Layer 6 of a small transformer language model trained on English Wikipedia (12 layers, counted from 0, width 96).
A neuron adds its activation times its output weights to the MLP's output. To switch it off is to set its activation to zero at one token and run the rest of the model.
A neuron's activation on a vector x is SiLU(gate . x) times (in . x), where the dot is the dot product.

Input weights of the MLP neurons that the questions are about. A number n stands for n times 0.0057.
n71 gate: 0 -16 -46 -5 11 -1 -1 10 -1 18 22 2 12 5 -45 -26 -21 5 11 -6 -13 4 -17 18 -4 29 -11 5 48 -15 4 -1 1 19 -37 16 -37 -34 -22 -2 17 2 71 -19 -16 2 24 19 -49 29 -1 -29 24 -4 12 12 -5 -13 4 -54 -36 17 9 55 -31 15 -13 -19 2 -13 -4 4 3 11 37 12 -37 -6 21 21 -61 -30 -22 -1 -32 9 -44 6 41 4 -23 -21 8 -15 -29 -30
n103 gate: -2 -34 -10 4 -6 46 12 50 2 41 11 12 -22 -23 16 4 37 -4 4 16 1 -13 -11 16 -19 42 3 -53 -10 -11 -7 15 -29 -18 -22 -11 28 -12 -15 18 -9 -13 -24 2 14 20 35 16 13 -31 16 40 -16 32 1 13 -29 64 21 17 -25 25 39 13 -22 -14 9 8 26 18 11 -14 15 -17 1 26 -29 -27 54 26 -8 6 -35 -8 -49 3 -4 -6 -38 41 48 12 6 -4 -3 50
n206 gate: 48 1 16 -6 -46 16 -22 -54 33 39 13 -38 22 -18 -1 -12 20 -27 -1 -12 -1 31 4 -11 -10 -20 -4 42 28 -23 21 2 -19 31 -8 8 44 12 -42 40 7 -14 -2 -2 27 25 19 -27 -5 17 -4 9 -19 -25 8 5 -32 5 -33 -8 -7 13 -1 33 24 15 -25 -27 -8 30 0 -29 -4 21 14 27 -1 31 -64 3 -4 53 5 4 -50 -43 19 10 42 -11 10 -14 6 31 -12 32
n218 gate: -19 36 -16 47 -44 -3 -11 7 -8 -9 -27 40 6 39 8 17 -16 -10 10 1 -21 29 32 17 15 35 12 -11 -23 0 -42 -12 -8 -4 -17 16 -8 34 -11 47 -2 7 78 -8 14 -13 -13 6 33 -37 -14 2 -37 8 24 17 43 -17 -27 15 -5 -7 -18 50 -50 16 23 40 -26 33 27 40 14 5 -20 -1 2 0 -37 3 -4 2 -10 -46 -7 63 -44 -40 17 5 29 34 -4 6 42 -13
n233 gate: 26 -28 26 -14 16 26 63 -20 25 -13 17 24 39 -2 -8 19 -6 -4 10 7 11 56 5 -7 27 -13 -15 18 -25 -17 -19 12 -21 27 11 2 43 31 94 -10 -5 -1 -5 -4 2 54 30 13 6 7 -13 -16 35 -42 -18 38 -40 -2 1 4 5 -10 -45 -15 -11 45 18 -3 -11 -18 22 5 49 -37 -5 13 -2 -1 11 -17 25 9 10 -53 -14 -54 12 13 59 19 8 -20 24 -2 -59 11
n237 gate: 9 28 -22 27 -34 8 27 -34 -46 -37 21 35 49 12 -21 -7 -26 7 -68 6 -23 -4 10 4 -11 -13 -9 14 -23 -27 41 15 -18 20 33 -38 34 -9 13 25 19 -26 -17 32 -1 -4 4 -2 27 -15 4 2 31 -29 32 -4 -14 -53 4 25 9 41 31 11 14 0 -8 65 -55 -11 -20 -11 19 34 -29 -1 10 -29 3 -28 6 12 -20 -22 44 11 1 15 20 -4 7 -21 8 -12 3 4
n71 in: -8 -13 26 -26 -26 21 2 -12 -1 22 -52 13 -38 2 4 -9 43 -2 6 -26 48 -35 13 -37 21 -16 8 -27 -20 -16 -22 29 -10 -37 -22 5 53 14 3 -47 -16 14 -42 -17 36 15 32 -1 22 23 19 -23 -6 44 27 7 -6 17 -20 13 34 2 -21 17 3 -33 8 14 25 34 -9 15 -18 16 8 1 10 -22 25 -51 5 -2 -3 -48 34 21 51 36 25 -11 -32 31 2 23 12 72
n103 in: -2 15 2 9 9 35 0 27 10 -11 23 11 -34 1 -33 -3 7 23 30 -47 23 34 4 -13 13 30 21 -14 -5 40 -10 -28 11 15 27 -22 -32 -8 -16 0 -4 7 -4 7 -38 -12 -23 26 -3 -8 3 -18 -26 -2 28 19 34 -6 -2 2 5 -28 0 12 19 43 8 34 -56 -1 -11 3 -49 1 19 -3 -4 -21 -25 2 -1 13 39 29 24 26 12 8 72 19 -10 53 20 43 -6 4
n206 in: 11 9 19 0 23 -1 -15 33 -23 -18 -18 34 2 9 -1 37 -25 34 -7 -10 -14 0 -45 -53 34 26 -3 -43 -19 19 -14 34 28 -13 -16 10 -24 14 13 -43 14 1 13 -6 -1 -3 19 14 -26 -42 26 -14 -1 65 16 13 30 6 15 -1 27 -70 -4 -22 19 -31 12 -1 6 11 32 -15 -15 16 -51 -17 3 -15 -14 -23 -22 22 -4 38 30 -6 -3 -5 -15 32 -3 -20 9 -19 13 29
n218 in: -2 -33 -13 -8 0 24 0 -2 -8 -9 3 -18 56 -6 25 -21 -61 -16 -15 23 11 24 -2 12 -9 -26 6 -11 19 -35 1 -34 -24 20 -11 -11 30 -30 11 0 -18 21 -48 7 16 -37 3 52 -31 -19 14 -21 31 -12 -22 37 -31 12 29 -35 28 64 1 -1 29 -1 6 -17 13 -37 8 -28 -19 -4 -16 33 16 17 12 -21 9 22 -34 11 13 -13 15 -19 -19 1 16 23 -10 -19 -31 -34
n233 in: -39 9 -21 -50 -2 -8 -11 14 9 -25 44 6 23 -32 29 -5 35 -31 14 12 -21 21 -6 13 19 -40 0 -2 -24 32 -7 -2 23 25 -4 -11 38 -18 71 -28 -6 0 -33 -2 1 14 65 1 4 16 19 -11 21 22 12 -16 23 -17 -4 2 21 22 7 -32 -7 35 22 -37 11 48 -1 -6 24 -20 12 -25 -4 9 9 -23 13 -44 11 -26 -19 10 8 25 6 57 30 15 6 1 -34 -57
n237 in: 54 46 2 7 15 -3 -36 -19 -5 57 -3 -2 -7 10 0 16 -33 2 14 15 33 10 -48 23 3 -13 -39 -8 10 -16 -34 -3 -24 20 -5 -24 1 39 -9 -22 -47 6 14 29 9 14 4 41 36 -1 45 5 -1 7 28 14 -16 4 -18 13 -20 17 -53 15 11 10 36 40 22 18 25 -29 3 29 10 10 -19 -12 37 30 5 1 7 50 -19 3 11 7 -29 -23 -7 4 3 0 -32 -52

Output weights of the MLP neurons that the questions are about. A number n stands for n times 0.0028.
n71: -49 -5 29 40 -3 70 -30 -13 -11 20 -20 10 -12 4 8 -4 31 -13 6 45 33 46 -33 -85 9 -53 25 -15 59 61 0 4 -41 14 -5 -17 37 -18 -44 -24 9 2 -4 -41 -15 -14 30 2 55 -5 5 -25 22 -15 8 37 8 49 45 30 -24 -1 72 -76 8 63 79 5 5 22 -22 0 39 31 -36 45 -18 -36 4 26 44 -49 3 -20 -26 1 62 33 39 35 30 54 24 13 -36 44
n103: -42 -21 -19 11 -7 -4 57 21 43 22 23 31 28 -11 14 -29 -7 -26 -11 3 -17 -12 58 1 -4 10 42 -29 -21 -10 -12 -39 -17 -45 -11 -56 17 30 -52 -28 40 -18 3 -28 16 52 44 49 -33 -33 4 -77 -2 32 -36 14 13 19 -14 -6 -42 -51 1 -20 14 60 -64 -10 -1 -37 -2 6 -12 -4 41 -15 -22 10 -40 -26 -3 2 -20 -28 30 -42 15 30 -9 -40 -34 -23 30 16 -24 -42
n206: 19 -17 -10 11 37 -27 20 38 18 -86 -73 14 11 -54 26 -6 -10 21 -80 27 8 -17 31 56 15 16 -3 15 -28 53 -7 -49 13 -19 -28 41 43 4 45 7 -36 56 6 -38 -41 -13 -48 -28 1 -9 -35 -7 0 -7 -46 9 2 60 -19 -32 -21 -13 8 -27 51 -21 57 -22 11 -30 -20 -12 -34 -1 5 12 14 25 -6 17 -14 44 70 -24 16 25 -23 -1 -23 -6 -10 47 84 -16 -12 -46
n218: -19 -27 12 -3 -12 -2 1 27 -38 29 -51 -40 27 -4 40 -12 -15 -14 -42 -29 24 -1 39 23 19 -33 -14 54 -13 26 38 -21 -19 -30 3 -13 35 4 63 2 -80 28 -29 19 -10 -5 -36 -2 20 9 6 -16 32 41 -45 -21 -39 13 -34 10 56 -14 -21 -6 15 7 -32 -1 46 -1 12 -26 13 -15 23 -41 35 -10 16 -32 -38 -16 80 95 35 -13 -22 -41 -49 -2 -6 30 -25 11 25 -95
n233: 37 -44 14 5 -26 -15 39 -15 -40 9 -36 -43 5 12 -17 36 17 -4 -22 13 30 -9 -20 -24 -9 32 12 10 -66 -54 -9 40 -52 -86 -33 48 44 -9 7 6 -48 35 -41 12 -21 2 1 -31 -44 -18 29 -15 5 -39 -26 37 -55 1 23 41 18 -5 63 24 -11 36 -53 3 32 17 -27 -18 -5 -32 -11 54 -33 -35 -3 -1 -66 -53 -13 8 -40 -12 -25 44 -1 3 10 -76 -43 16 -48 -12
n237: -40 50 53 11 -23 29 14 -30 -21 55 -16 -7 15 -28 52 -27 -48 -14 -9 27 5 5 -32 48 -11 73 7 -41 30 -45 -2 -50 52 32 5 -19 58 37 30 26 17 6 -11 -9 7 13 12 -14 29 10 -31 -22 -8 20 -23 30 -8 -2 -10 45 25 68 -53 23 58 -10 -26 -43 21 -5 -11 45 6 -1 41 -19 -11 -14 82 -20 18 -44 -9 5 -6 -38 -49 15 -69 -35 40 4 23 36 -19 -22

Each question names a token from some text and the token that comes next. It shows the vector x that enters the MLP there. A number n stands for n times 0.035.

Then comes g, the gradient of the next token's log-probability with respect to the MLP's output, scaled to length 1. A neuron's effect is roughly proportional to its activation times (output weights . g). A number n stands for n times 0.0042.

"o", then "\""
x: 21 7 27 -41 -5 0 -9 -52 -54 -29 -17 19 -33 5 -50 -4 -8 -13 -10 4 -10 -5 8 -25 35 -17 -37 31 6 -39 13 -26 2 35 35 19 -1 -8 -22 -6 -5 -11 -10 -30 -39 -47 10 19 21 -1 14 13 -31 19 -46 6 -33 -31 18 0 15 30 -18 -27 19 -27 -8 12 -4 -18 21 -12 -22 -6 -36 -12 13 -48 55 -32 -8 -41 -41 7 -43 -12 22 -5 -50 -6 10 32 -26 21 -10 21
g: -29 26 8 1 3 -5 -34 -16 -36 25 -20 39 3 6 -41 34 30 -36 -17 9 6 -35 5 1 35 -18 12 -60 16 12 2 26 68 -18 -1 18 13 -1 -5 29 -21 13 33 22 -31 25 27 22 -29 7 21 8 54 -26 -23 -11 -11 -9 -3 -18 -6 5 -21 -17 -11 -15 6 35 13 36 4 -25 -28 -5 15 31 17 -3 -1 28 2 19 9 -28 18 30 -2 21 53 15 -22 -5 -31 -53 -3 -37
Which neuron, switched off, raises the next token's probability most? n237

"ed", then " by"
x: -12 31 -23 -17 33 -23 22 -25 19 -20 -9 7 -16 25 14 -10 -2 -5 -25 -16 21 3 -7 -55 5 26 35 -19 7 -74 -9 14 60 22 -21 39 -43 -5 21 34 -18 -31 -7 10 -4 -13 -35 -1 -6 -9 7 6 0 -6 -12 21 -15 -36 -5 0 24 31 -10 7 -3 -36 -23 23 -19 -43 45 -12 -60 -33 18 1 4 -40 38 -36 13 -18 -7 -47 -27 -17 -22 22 31 22 34 1 12 -49 -21 -48
g: 6 0 11 -25 29 -16 -12 1 48 -18 -34 -30 34 29 22 -23 -34 19 -11 3 26 5 16 43 28 -62 -24 -24 -26 24 -11 22 11 -24 16 -30 -34 -3 -1 -11 -10 -32 -8 -3 32 20 -13 -16 2 23 -20 14 12 15 -26 17 25 -9 70 -53 -19 -25 13 2 3 16 -22 -10 -4 -19 -1 -26 -31 -39 4 10 5 -17 2 -57 19 32 8 10 -9 18 5 27 -35 0 -56 22 19 25 12 -15
Switching off which neuron hurts the next token most? n71

"out", then "on"
x: -13 26 23 1 30 -39 29 -55 -32 6 -33 3 -34 2 -11 -30 -26 -16 -36 3 12 -8 8 -53 2 2 18 17 -14 -35 2 -37 -8 42 7 -10 2 -10 5 -16 -61 -15 -7 -49 -12 -10 -32 7 -5 -24 13 31 17 -4 -35 -28 -22 0 -21 -20 25 21 -15 -14 26 6 13 2 39 -37 31 -34 -41 -39 5 -15 27 -25 -15 -2 9 -6 -6 -47 -57 4 15 23 15 10 35 11 -52 23 -27 32
g: -12 -10 -1 20 -20 53 20 -2 -9 -18 58 21 -27 14 20 -1 -22 10 -26 10 43 15 -25 -18 3 -42 36 36 32 39 59 -11 -24 -26 -13 -20 1 57 29 -16 -40 -6 39 -26 -3 -6 19 -45 -11 -44 26 -16 -12 -3 -16 -2 -8 23 -33 17 -2 7 24 6 -34 11 25 -40 -4 -4 6 29 -8 24 -4 -36 -6 -2 -12 -7 17 16 29 33 8 -20 0 27 -18 -32 22 17 34 -8 15 3
Which neuron, switched off, raises the next token's probability most? n218

"18", then "20"
x: 9 30 9 -7 -20 -27 4 -12 -31 20 -17 13 -1 13 16 7 17 -56 50 -27 -14 -6 -11 4 27 10 2 0 3 -13 17 -29 14 22 -15 18 -21 -70 36 -11 -18 5 2 29 -11 -24 -20 42 18 -5 -1 12 14 -6 -51 -27 15 -1 -50 39 22 17 22 29 9 5 -52 15 57 -41 16 -10 -10 1 -50 -13 -2 -27 22 -23 -38 -9 -5 -8 -59 2 19 -10 1 7 6 49 -39 -17 8 -27
g: 25 49 -6 17 8 -6 64 9 20 22 -4 -40 27 -15 3 2 2 2 24 14 -19 3 4 13 2 -23 4 20 1 18 19 -1 19 0 10 4 -8 -2 45 25 -14 -55 18 -35 29 -66 -11 12 -1 -19 53 -8 57 -39 32 -5 25 3 -24 -20 33 -8 -2 -24 22 -11 38 2 -15 10 -10 -1 32 7 3 11 42 9 -13 -65 -21 -13 62 -5 -2 0 19 -19 -10 -7 30 14 14 -11 1 4
Switching off which neuron hurts the next token most? n218

" ", then "19"
x: -12 9 0 9 -8 -21 23 -21 -28 18 -13 -18 -8 -29 17 5 15 -32 26 -11 -16 7 8 -8 9 -6 -13 -5 14 2 -3 -21 28 29 -25 26 -15 -21 13 4 12 -3 47 -11 -1 -38 -29 20 55 -11 47 19 -1 15 -57 -5 -13 -56 -11 -2 28 16 8 -8 25 5 1 28 29 -44 82 6 -27 9 -6 -25 8 5 33 -60 -19 -10 8 -20 -45 -6 13 21 -10 2 -16 53 -24 -32 4 -36
g: -25 -29 24 29 13 -22 -11 29 7 13 13 -30 -1 -25 -9 -22 39 2 -5 -31 -35 15 -18 -12 9 13 -2 -13 35 52 63 -8 -17 18 10 -3 -10 15 37 -4 64 19 8 63 -30 13 29 -19 1 -33 -35 30 -8 -22 5 -9 -35 10 -42 32 16 -41 18 1 18 48 -11 -4 -24 22 0 -7 -48 -23 -10 -28 -1 -12 -24 -14 7 1 -25 14 3 6 -43 -2 -6 -12 29 -20 -14 12 9 -19
Switching off which neuron hurts the next token most? n218

"er", then "f"
x: 26 -10 -7 10 22 12 4 -50 5 -16 -53 -4 -14 -5 -2 -12 10 -60 2 6 -8 -17 27 -32 28 23 36 -15 15 -20 -19 -28 15 27 -39 47 -33 -9 -3 0 -10 -7 40 -29 -6 -35 -49 28 -5 -51 8 21 22 8 13 -31 -7 -18 -3 -3 39 45 -9 -36 -11 -17 5 33 52 -9 -7 19 -52 -11 42 -58 4 -45 14 -33 -14 7 -8 -20 -21 -43 -9 5 25 2 -1 14 -32 -13 -44 -19
g: 53 2 0 -24 -15 36 -32 -12 -16 13 -44 -3 -1 10 -42 40 -29 10 6 28 0 -4 -6 -4 4 -35 5 28 -32 -22 -10 -13 -26 36 -15 27 34 -20 17 -24 -17 35 25 -42 3 21 1 -16 28 25 -38 15 4 -14 -10 35 -35 -2 41 -31 -18 3 27 12 32 41 -22 -15 47 27 8 5 -11 -20 56 -4 -24 5 16 2 56 -4 -19 22 43 25 2 5 15 -17 -16 -1 13 -2 21 -28
Switching off which neuron hurts the next token most? n71

" g", then "ain"
x: 52 0 8 6 3 -23 12 -28 -15 38 -15 26 8 8 -31 -9 21 -17 -23 0 -7 -19 -5 -31 -8 -15 19 2 6 -48 14 -23 4 35 13 36 -25 7 -11 41 -6 -15 27 -39 -21 -16 -34 -10 -7 -7 3 38 -12 15 -33 -19 11 -6 3 18 19 31 -5 -20 -16 -9 10 37 12 1 45 12 -17 15 4 -10 18 10 -5 -28 -8 -49 -4 -17 -24 -56 33 38 9 -3 -1 66 -40 -36 -11 9
g: -24 -31 44 35 7 13 10 -9 -18 13 -2 -20 46 13 9 52 42 -2 25 -42 -26 32 10 -8 -21 -4 -20 -32 6 -1 -22 -24 -7 42 -16 -41 -24 24 -28 -7 -42 -16 7 25 -18 0 -2 16 -24 72 -31 3 -18 -39 16 4 11 23 16 -11 21 21 -3 -22 30 -3 -35 18 -42 4 10 -57 1 -1 -14 -14 3 -28 -6 -24 -32 11 -11 20 25 -21 -7 31 -25 -8 14 -12 -4 -22 1 40
Switching off which neuron hurts the next token most? n206

"on", then "ist"
x: 11 20 12 -23 5 -15 -13 0 -4 12 -34 -42 -51 20 -18 -4 15 -45 -20 -8 28 -29 -8 -25 35 9 -6 -20 28 -18 4 0 11 53 -24 51 -36 8 -40 -14 -51 -17 3 -33 -30 4 -29 35 44 13 19 36 -20 22 -34 -26 -9 13 15 14 18 14 -3 9 15 -21 16 28 32 -5 5 15 -51 -9 41 9 54 -55 -12 -19 25 5 -8 -28 -57 -10 3 16 41 -8 -7 8 -3 1 -30 -12
g: 27 -67 -29 8 3 7 8 -12 7 6 14 1 -34 29 8 -20 -5 4 -6 -46 -10 -26 -17 20 8 29 -45 15 -22 29 1 26 0 -12 16 -14 -66 -4 -24 -33 -13 19 4 25 40 15 -2 -15 -11 -11 -15 -23 -24 -37 -37 -20 -24 -1 9 -38 23 -24 -2 -28 9 27 38 22 -42 -12 -5 8 17 -44 -12 -40 44 18 -6 -10 -7 -16 -12 36 11 -15 -2 -50 15 16 -32 -21 1 -37 -12 -35
Switching off which neuron hurts the next token most? n237

"h", then "l"
x: 13 15 3 10 6 -7 -12 -30 -26 -49 -32 48 -15 -27 -40 3 -21 17 7 7 -29 -8 -46 -28 29 -2 -18 5 -42 -20 -36 5 12 32 38 80 -33 6 -6 6 -62 -4 -28 -18 -24 38 -38 15 16 0 5 26 -5 34 -46 -30 -9 9 -20 16 39 -5 -14 -15 11 -33 9 29 17 -14 25 -20 -13 -15 -18 14 23 -26 -18 -30 12 -10 10 -12 -49 -30 -3 14 -10 22 -4 18 -31 51 2 8
g: -34 -19 25 38 -33 -4 10 -27 -22 33 -46 7 0 -18 17 -3 3 11 -2 -14 63 -21 -10 64 -35 43 13 -7 29 -20 -6 -1 -35 3 0 11 -21 -9 4 9 -3 -7 31 44 6 39 -9 10 23 -48 -4 37 11 5 -3 -28 11 9 -3 8 23 9 -1 8 -18 -15 11 5 3 13 -48 34 -3 1 4 -24 17 -24 49 17 47 31 -12 19 -14 1 -14 -7 73 14 8 -7 -20 -25 33 -3
Switching off which neuron hurts the next token most? n206

"ed", then " to"
x: -11 18 -7 -39 45 -12 18 -40 5 -24 -10 5 -13 26 8 -8 15 -33 -11 -13 10 -7 -3 -69 -8 33 25 -48 7 -51 -7 5 54 42 -22 35 -29 0 12 32 1 -33 -19 -29 -16 -2 -21 -1 -6 -7 20 18 17 -26 -21 11 -12 -30 17 -2 29 24 -22 -12 -9 -15 -36 8 -16 -43 13 -22 -43 -28 24 6 9 -36 33 -18 16 -13 -10 -47 -60 -41 -4 0 40 11 23 10 5 -43 -13 -49
g: -27 16 21 -11 -51 -43 -26 7 5 -27 -2 -9 -15 -2 14 -26 -7 5 46 15 36 -6 -34 21 0 -7 -13 -48 51 -22 5 5 -19 1 1 2 -5 6 -4 14 32 5 -3 -42 -15 12 -27 -11 -10 11 29 1 9 -35 24 22 -10 -40 4 36 -27 19 29 33 -5 -9 9 42 -1 1 -8 -35 45 -13 -23 -2 -5 -16 6 -36 12 22 31 21 22 -27 7 -5 34 16 -23 -5 -88 33 -5 32
Which neuron, switched off, raises the next token's probability most? n71